Layer 7 of a small transformer language model trained on English Wikipedia (11 layers, counted from 0, width 128).
A neuron's activation on a vector x is SiLU(gate . x) times (in . x), where the dot is the dot product.

Input weights of the MLP neurons that the questions are about. A number n stands for n times 0.0046.
n33 gate: 2 26 -11 -37 25 -27 -25 23 16 37 -26 -14 -11 41 -46 -16 -9 25 -36 44 -12 -24 20 18 7 -18 36 7 -29 54 -23 6 2 19 25 46 -6 -15 9 2 -18 -23 39 -51 19 14 3 -12 26 4 28 1 -20 27 -6 54 16 -7 -7 -6 30 46 7 -5 -36 63 7 -3 -51 13 -70 1 -2 38 -3 -16 -72 39 -2 -2 16 -34 -23 11 32 -9 -7 -3 33 -40 -7 9 -29 -12 -17 8 22 -13 23 -38 20 5 -14 5 57 -3 14 -18 62 6 -2 -31 -1 16 -23 19 -33 -33 -13 25 18 -15 -30 -43 30 13 -26 -52
n88 gate: -37 -10 10 0 67 4 20 -33 20 -14 -1 37 0 -43 49 -27 31 15 -12 9 47 47 -11 2 16 -4 55 26 63 10 -31 49 54 -21 20 -15 35 46 -27 -29 -45 -9 35 -36 -12 -48 6 22 11 58 -38 -16 -11 5 7 5 51 -43 28 -12 16 23 0 -10 42 -3 -7 -17 -6 75 17 -45 -19 21 -16 -7 0 -33 13 -21 39 8 -22 -6 23 -32 -28 -23 25 -33 18 -30 -8 -46 13 14 84 14 4 -15 -22 -44 -16 22 -29 -12 25 -20 4 6 15 -33 39 8 16 84 -2 -18 -17 -21 6 -5 -38 11 41 -38 -15 -35
n159 gate: -23 17 14 -44 35 -20 53 3 13 -26 9 52 -3 41 5 2 -59 29 2 27 -2 20 -29 -11 11 -34 -9 -28 32 -5 -39 -8 0 -18 -23 42 -60 44 -18 -18 -30 -8 10 26 -22 18 -20 29 -28 8 -1 30 0 -28 18 24 61 -37 -24 -15 53 -50 -87 -9 -7 -4 -14 -74 -37 -19 -6 -20 -20 -12 30 15 15 -48 38 40 -14 26 -22 4 -16 7 2 58 36 6 43 9 -13 19 -22 9 41 24 16 1 30 56 -37 26 -13 11 -31 -18 9 -11 0 19 25 -39 9 9 -17 -8 32 2 1 6 -65 -8 18 30 -59 1
n168 gate: 1 3 37 49 9 -27 -3 11 16 1 43 -4 -44 -16 -21 24 2 -2 -47 13 -16 -14 -8 -30 35 -15 -20 -49 -23 7 1 -20 11 -1 15 51 8 1 24 -28 1 15 58 5 -20 -28 -9 -21 -3 -37 -20 -1 -1 20 -22 1 -45 13 7 16 12 43 38 20 -23 8 8 19 -19 -4 -32 60 37 10 -17 13 -32 19 -6 13 -17 -20 55 -4 -15 13 33 -13 -18 19 5 -7 31 -11 -30 26 2 0 16 35 -21 7 -54 -26 13 -17 4 -27 -4 1 -5 39 2 -19 5 33 52 36 -24 2 -58 -26 -1 -16 35 32 -15 34
n170 gate: 10 15 22 -16 -14 8 -10 11 20 27 -5 -17 31 23 -17 16 -20 8 35 29 43 60 6 -1 -19 20 -32 -80 36 23 1 -31 24 36 3 -45 -18 28 21 2 6 17 32 -6 6 -11 4 3 36 -8 9 90 0 -38 14 -25 11 -30 10 -2 44 -19 19 45 5 37 -20 -34 -48 22 -34 -11 10 49 2 -27 11 -26 -24 -2 11 -32 -46 3 27 40 20 -52 -21 24 -24 -4 -62 -14 16 -7 47 -43 -19 -13 -6 -11 -53 2 40 -2 24 37 -16 4 -31 26 19 5 -24 2 51 28 -18 24 16 -3 -12 6 21 -11 -13 -38
n201 gate: -3 -43 12 -3 0 37 27 -10 22 -16 28 32 -1 13 -2 -27 -14 11 -28 33 -42 -16 3 -22 -46 5 -12 -25 23 32 7 -43 -8 36 14 38 28 62 -34 -44 -32 -59 95 -23 -38 2 -5 20 -7 -38 -21 1 -21 -49 -14 10 -25 -10 -21 1 -3 35 54 31 33 -29 -3 14 -7 66 23 4 4 -11 -32 -10 -3 35 23 -48 -16 -26 25 -60 -31 3 -11 42 24 -34 21 -19 -19 10 -42 43 -26 -45 -21 2 12 -11 -10 2 3 -34 -14 27 22 -11 -3 27 -21 8 23 19 13 -53 -36 -20 3 -7 19 -73 2 -27 -12 27
n217 gate: 16 -8 27 8 11 0 22 61 22 2 -22 15 23 3 -36 -25 -8 9 -26 14 24 -16 -51 -21 -1 -57 1 -26 22 -21 -40 -25 36 70 -24 23 1 40 29 29 -30 25 8 -4 29 -45 31 47 -57 -12 1 8 57 -10 38 -11 5 -5 -40 0 29 22 -35 29 -13 -16 3 17 42 32 -10 7 -28 6 -37 -44 -18 31 -12 58 14 7 -53 -58 -42 -6 15 1 7 -11 -3 23 -19 30 10 46 16 15 -13 -58 -4 -2 3 -2 -5 -12 16 -20 36 -33 -35 19 10 -77 -32 6 -9 -6 27 24 11 11 -25 51 1 -32 41 19
n224 gate: -79 18 -43 18 40 23 -24 -19 -30 37 -19 3 -24 15 39 -19 3 13 -37 -28 -11 20 4 -4 25 12 -20 -39 42 -39 -14 -21 44 51 -5 20 39 63 14 5 -36 -58 -7 3 -47 -32 -1 -35 -22 11 -4 40 -4 -19 -21 59 49 -13 23 -19 14 55 -5 11 15 -7 -8 -14 -31 19 -3 -29 -4 58 -47 -14 3 -45 -8 -30 24 6 -14 -9 -28 4 -4 22 5 -3 47 -36 26 -20 -1 -6 1 -38 25 -29 50 -15 -11 31 -16 3 26 -36 31 32 19 -14 24 14 -21 36 10 -73 -14 -31 25 -28 -7 21 69 -20 -23 24
n262 gate: 34 -4 -3 -18 18 64 -19 4 -36 8 -39 18 -6 45 23 -30 -12 -18 17 19 21 22 -22 -11 -22 -33 32 12 -25 -2 17 -35 -12 -20 -7 8 -16 -16 -17 -24 7 -14 -26 -58 -18 18 23 -5 -2 -5 7 -19 -11 -12 -24 1 4 -13 -64 15 6 -4 -8 -9 -5 -4 32 -11 11 20 36 -35 -42 23 6 16 -15 -2 27 17 14 9 -21 11 -6 0 61 -7 28 22 27 60 -15 7 -37 -16 -3 -59 -45 -34 31 7 9 -39 -13 -36 -36 -13 -20 -17 -37 -13 2 17 33 26 -7 17 19 -42 18 7 -4 -44 22 -6 -10 26
n312 gate: -32 7 -8 -11 16 -16 23 22 -12 33 -34 28 -30 33 20 -27 -32 65 20 24 -4 -14 -55 1 18 19 0 -9 -3 23 -1 49 -40 15 62 -3 -7 37 -23 7 -13 -9 -31 28 -41 8 30 -23 55 -45 -19 8 44 23 2 -5 61 20 62 4 43 -3 -7 37 26 -20 -40 -59 -44 -5 -27 -9 0 -10 -3 19 1 -15 -10 14 3 3 -12 15 -1 -47 -28 38 18 1 17 38 47 -54 43 30 30 -28 -8 43 3 4 -34 -23 -6 -72 3 9 87 19 -10 -14 -22 -18 -30 33 -14 -35 -30 9 16 -52 29 9 9 -3 -17 -10
n33 in: 9 -52 -33 48 51 -23 20 16 -19 -30 -36 8 -35 -58 9 -10 89 12 13 8 -10 12 -3 -55 -6 -19 9 -3 -49 47 -15 -18 -26 -14 -25 -11 -3 -18 32 10 64 -15 41 -33 -1 -19 -4 25 -33 -19 18 26 30 -39 -7 35 3 37 -5 24 52 -15 -7 -13 25 16 35 2 17 -43 45 42 7 25 -13 25 21 -9 42 -54 0 28 11 14 -4 -22 -29 17 -35 24 50 -46 8 10 21 23 -18 14 -5 -6 11 29 -51 0 -22 20 16 15 -24 37 53 8 7 -32 9 -27 29 -29 -10 -38 -6 -18 19 -22 26 57 34 39
n88 in: 21 -23 -51 2 11 -36 16 33 -18 52 -39 4 11 -43 -20 -2 35 22 -12 15 15 -15 19 -68 -10 -2 6 -35 -15 -28 -10 -6 -27 -6 41 -2 23 -19 5 41 22 15 47 -64 -48 -18 -44 1 27 5 -22 -47 43 -8 -36 -3 49 -50 -34 47 -12 -19 -36 -10 -17 15 -15 5 11 0 6 18 -22 11 -37 -38 9 -19 -6 38 19 -16 23 -50 17 32 -13 -42 14 -10 6 -9 6 43 28 6 -5 -17 -9 -16 -12 -17 4 -28 -2 2 -29 -30 39 -15 32 0 -39 -1 9 -52 -27 11 27 -2 -6 -31 -22 -26 -50 -18 0 -2
n159 in: 39 32 -12 -10 -19 -1 -8 32 -73 22 1 35 45 14 -26 -47 -5 16 73 31 5 32 24 -40 16 10 24 -20 -41 -29 18 -4 17 2 1 -34 -57 23 -2 -26 27 -11 27 0 17 13 -18 32 22 -20 71 56 -24 -12 -2 -5 13 -12 -11 -36 36 -32 12 -51 -24 2 12 -46 34 -18 25 36 -69 12 -1 52 20 -11 47 14 14 -10 9 9 16 26 0 -58 -19 3 3 -15 1 -4 3 -2 -16 -2 42 -27 38 -31 6 6 -18 -21 -25 -10 -5 -21 -9 47 20 25 -17 -2 -17 -34 -5 7 -8 25 9 -17 4 -38 29 12
n168 in: -20 -40 35 11 8 6 15 16 -21 9 6 -36 21 1 -14 -35 -13 45 15 -16 17 -38 39 15 -7 -30 -9 -62 -47 -10 -16 -7 -14 19 -28 19 0 -7 25 -53 30 -26 -17 34 4 0 -26 -4 -13 22 -31 3 -6 6 -28 -8 -34 -15 4 8 27 17 -17 8 15 25 -30 -7 -23 1 5 3 -32 31 -32 -13 -38 19 -46 30 19 -13 -11 22 -5 -4 -14 22 0 -22 9 -34 35 22 6 -11 24 4 -21 31 -5 12 12 9 36 49 17 68 -26 -27 9 28 -21 -14 -9 20 37 19 19 1 -8 -20 -15 18 15 -25 51 25
n170 in: -28 35 -7 -9 -21 -4 3 -18 -40 -11 -14 10 -3 -17 -13 12 -4 -5 -18 -32 -6 21 1 -2 -14 25 -44 -20 23 30 37 -12 11 38 -4 25 11 47 9 -1 -10 4 1 -24 -22 17 -23 34 19 41 -25 54 -33 -7 -11 9 13 31 -10 34 11 20 15 -8 3 -26 2 31 -4 6 15 -23 43 29 11 -42 6 -46 -23 -32 4 0 -13 0 -7 0 -38 25 -23 -7 2 5 8 -16 -7 -23 7 -20 38 -56 52 0 29 46 -2 30 49 -6 -19 44 22 -17 5 -12 26 -57 42 32 -1 -36 30 26 -3 -1 -14 -28 13 28
n201 in: -8 12 25 -5 -2 -34 -9 13 -14 15 28 -42 -22 -15 7 -21 -15 2 -26 26 5 -31 -5 -18 -41 -6 -5 28 -40 -2 23 -1 9 14 -11 -10 36 -34 -7 -27 15 8 -14 34 -27 -2 1 12 24 -10 -19 -40 -33 25 4 20 14 -29 28 0 -15 -32 -5 -18 -3 -29 13 4 -42 -49 8 -22 46 -5 35 14 72 7 -32 18 9 -40 30 47 -37 8 7 -13 -33 32 35 5 7 55 17 7 41 1 2 -35 5 9 -24 10 -70 36 -8 5 39 39 15 -7 -20 -19 37 -38 30 63 -32 14 -15 43 -18 44 19 27 -14 19
n217 in: 4 -43 19 -31 54 -33 31 1 -51 -31 24 20 1 -17 -18 1 7 -14 0 5 -48 29 28 -8 -23 20 12 35 -35 9 -11 4 -7 26 -8 26 -31 19 4 19 -3 9 21 49 46 -25 25 7 -1 -25 -23 15 25 1 -3 40 12 6 -22 21 0 -17 -24 9 -16 -16 36 0 -45 15 -1 32 16 18 -34 -43 -42 37 -24 32 20 -5 -31 -17 -1 29 -5 -14 17 -32 24 -1 -14 -3 -25 20 31 -4 36 15 -28 29 23 -10 -15 -11 -8 -56 -5 -1 22 -19 31 8 -9 26 7 -11 4 -11 41 -17 58 -9 -36 37 -8 10
n224 in: -20 47 -11 -23 -28 -4 -15 60 -3 22 -13 -36 -14 3 43 20 6 -23 23 -44 -14 -16 -28 -26 3 32 -40 53 85 -5 35 48 67 2 5 1 -40 -4 -28 8 -21 36 11 13 17 38 32 33 10 29 6 23 77 -22 22 -44 15 57 32 -32 14 -18 -7 -18 15 5 -14 3 2 18 31 4 -55 12 -54 -3 49 -10 14 -29 -1 28 -14 -17 8 -1 41 -9 6 23 -56 -1 9 -7 -29 -34 0 -5 47 -36 6 -20 37 20 -12 -38 -7 -26 -10 41 -5 -33 28 10 14 -26 31 11 -4 -14 -16 -6 -37 27 26 15 8 22
n262 in: 0 29 -3 -11 -24 -7 9 8 50 25 -5 -9 -20 -15 77 16 -36 -3 6 -13 1 41 25 41 13 -8 -29 -53 -20 -9 -5 -30 8 -26 -24 16 -25 -19 19 -15 4 -24 -21 22 -11 19 -34 25 -16 -19 12 37 -6 -31 21 7 -28 -19 -4 4 -15 42 24 -8 -12 -41 15 46 -18 18 -18 9 19 3 2 -18 -18 14 -33 -19 35 -23 -71 2 -22 -27 -21 -26 26 6 23 -4 -8 -8 -33 -8 16 -10 28 46 20 -43 -13 19 27 4 10 -20 -21 -27 17 7 5 1 -37 -5 15 -30 -22 -23 -49 -45 -4 -26 -19 -11 -3 27
n312 in: -13 54 -41 46 -27 19 -14 -5 -55 5 -16 -27 25 20 31 -31 -13 -34 7 0 -42 -17 -42 -6 -24 46 -15 -28 -14 39 -26 -39 20 -17 7 -21 20 21 -2 -6 -19 13 6 15 27 -5 17 18 24 -37 -21 -2 10 -21 7 -40 24 51 -20 -23 42 -13 -32 -2 -15 18 18 -14 25 -40 -15 14 53 14 41 20 -34 -33 6 -32 28 -3 -41 14 -23 -29 23 -44 -32 -15 -6 -12 -5 -11 5 35 14 43 17 33 12 -6 18 -35 28 -72 -5 -10 -2 50 1 -6 -70 2 -6 -1 -7 -31 -23 -25 5 19 -12 4 18 10 15 -6

Each question shows a token from some text and the vector x that enters the MLP there. A number n stands for n times 0.041.

"or": -24 -10 38 0 -8 2 22 1 25 16 -8 24 31 2 43 -10 52 -13 15 -39 -3 10 -53 61 1 -23 21 -30 27 -26 -57 -30 -14 -1 -18 30 -4 4 18 -10 18 -5 -11 -3 2 -14 -12 4 -31 9 -9 -8 -17 8 17 -35 3 10 -16 -17 29 -16 -18 -11 -2 -7 37 32 -18 7 16 22 -8 9 -28 -22 -12 3 -2 18 -22 3 25 -7 25 -10 12 -4 2 56 17 -2 -9 4 -3 -7 -25 12 -24 -14 14 -11 -4 11 -1 33 14 23 -66 13 -15 7 9 8 4 4 1 19 19 -27 6 13 3 -7 0 -2 -39 28
Which neuron fires most, and how strongly? n262, at about 1.7

" L": 21 49 -13 20 -7 10 5 22 13 -22 26 9 3 -17 11 31 -6 3 -16 -12 9 -23 28 -37 9 34 22 -7 -10 20 44 -14 -34 7 -36 8 -25 11 7 -31 -2 -8 -9 -4 6 4 -18 -3 -19 -18 0 -27 -12 -23 29 -8 -6 24 -1 12 8 1 30 2 15 15 -18 43 0 21 -14 15 -3 15 12 12 6 59 -18 -5 -5 18 -14 19 0 -16 15 -21 -41 21 -5 -11 12 3 -22 -5 9 28 -10 10 -24 4 -40 -14 -2 8 8 4 -15 12 21 4 -17 21 -32 0 6 -6 16 -1 -34 24 -3 4 12 -5 -6 -7
Which neuron fires most, and how strongly? n168, at about 1.7

"ir": -11 41 -61 -2 13 0 11 9 -11 21 11 -15 -30 -27 1 1 35 -32 21 -35 3 -8 12 -23 7 -37 14 -7 4 3 -15 -2 16 -18 -18 6 -12 -6 -4 -15 44 -25 -26 -2 17 -22 21 15 -24 -47 0 14 -6 14 0 -32 43 21 6 11 31 -50 29 -14 23 22 30 39 -7 -22 -4 13 -10 14 2 29 16 -16 24 -9 19 -2 43 -11 -12 8 -2 3 -1 24 3 -7 -9 3 -66 -17 3 -1 -21 -27 16 10 -8 -16 -32 11 5 27 -5 -18 -4 -31 -4 -45 5 1 1 7 -22 -10 -6 10 -19 6 40 -21 -36 -15
Which neuron fires most, and how strongly? n224, at about 1.3

" ": 7 -9 -1 31 -4 10 -32 -9 -7 19 -14 -2 -14 -6 -12 1 24 19 5 18 -15 30 -18 8 -15 -9 -13 17 15 5 -3 -9 6 9 22 -2 3 -10 -12 -21 9 -13 -16 29 -12 3 -27 5 9 -6 35 2 -13 -11 3 -3 24 -1 20 14 -12 10 17 -45 -35 3 28 5 -14 11 -29 8 31 2 -11 10 -9 51 -2 -5 -25 8 25 40 -5 -11 12 -14 -34 27 -4 8 4 -3 10 -4 -16 -18 34 2 -11 -16 23 14 5 12 2 24 18 -22 -17 -8 -11 1 14 25 21 -6 33 -27 -30 47 -8 -9 3 7 23 -5
Which neuron lights up most? n88

"en": 3 -2 -40 7 22 -12 22 5 -12 5 -45 -3 -20 0 -32 26 6 -43 -39 -27 -9 -9 -17 -14 20 25 19 -23 19 -4 -4 -13 9 -4 34 35 -21 56 -7 -25 15 -41 3 7 -19 11 16 1 -17 5 -22 -17 -22 19 -7 -20 -8 -23 21 -4 17 38 8 -25 -5 14 3 14 -2 -10 4 25 -4 20 -12 9 3 -24 8 -5 -36 30 7 -19 -17 10 -10 14 -10 -15 22 -27 -6 -9 -31 -28 4 -12 -19 13 13 12 68 10 20 16 15 46 5 2 20 0 -1 -23 -40 12 2 33 -7 -33 1 -19 6 8 -14 25 -13 -19
Which neuron lights up most? n168

" the": -15 3 4 0 10 11 -19 16 4 27 -21 -5 -10 -6 -4 18 11 7 -25 26 15 -16 2 3 0 -6 31 -5 -5 9 29 20 -8 -11 -17 6 5 -22 3 24 3 27 -1 8 -9 0 -7 3 0 5 -6 -7 5 48 -8 -20 14 -14 1 -25 4 -6 1 -19 2 1 -16 7 2 -12 24 -5 6 -5 2 22 -17 7 0 -6 -9 11 15 1 -16 13 5 17 -6 -12 -6 6 -3 53 -22 -67 -3 -25 4 -3 -9 25 24 41 -19 21 -3 -10 -3 5 9 -3 26 23 6 -4 26 -7 -14 14 2 15 3 -4 15 -2 41 -8
Which neuron fires most, and how strongly? n312, at about 0.57

"ons": -27 -13 0 7 -16 -23 -24 22 -3 -11 0 -26 30 -36 -41 8 -22 6 36 15 -13 51 3 -3 -21 15 -16 -17 11 4 -7 -26 -12 -10 33 32 -10 16 14 -6 -5 -51 -1 23 -22 -22 -84 -19 10 -13 -8 -24 -19 19 2 -19 -7 16 15 -19 23 0 26 15 12 14 19 20 -11 -13 15 -6 -32 -34 -47 37 -13 16 0 -35 10 -19 27 -4 -8 19 -26 47 -11 -14 -7 -16 -1 -22 0 -28 22 0 -14 9 2 -3 -2 -5 8 17 18 -10 1 5 -15 -16 1 3 -2 -29 -19 -18 6 20 -26 0 -20 -26 24 4 26 4
Which neuron lights up most? n168

" to": 33 -7 9 6 18 9 -17 16 2 -2 -2 9 6 -5 -5 26 5 -13 -21 -9 4 25 -11 -3 21 6 2 -3 -6 16 9 8 23 -12 -24 -24 3 -61 14 10 -1 36 0 -13 -21 -30 -10 -6 -25 -9 0 -4 -3 9 3 11 -13 -10 10 -11 -33 10 -7 -4 -2 11 24 -13 1 -8 15 24 -7 0 -3 -1 10 39 -14 28 -38 -31 2 10 -10 9 -8 -6 2 -6 -23 6 2 20 -3 -62 7 3 11 -14 3 -13 17 21 17 8 9 1 2 3 -6 -32 9 2 -40 17 1 -4 -51 -1 3 -19 0 0 -7 12 4 -7
Which neuron lights up most? n312

"ated": 29 -8 29 0 -22 20 -17 -23 -5 -21 20 -19 -22 8 -27 29 -1 3 -8 -19 -19 -41 0 17 -43 22 -15 13 -1 5 -1 -16 -3 25 12 -5 2 -29 16 -3 3 -14 10 14 9 -24 1 -1 -16 -4 -9 -37 -16 19 -25 5 -25 1 -6 -15 -18 6 37 20 -10 -20 27 11 8 18 -19 26 -16 2 -2 30 12 16 -31 8 -4 1 -5 -16 -5 -18 -40 31 22 -9 11 -20 -2 -11 27 -39 12 7 16 -1 -23 -34 26 0 11 4 7 7 9 -52 -8 12 -14 23 13 7 -39 9 -8 -7 -17 22 -18 -13 18 1 27 8
Which neuron lights up most? n168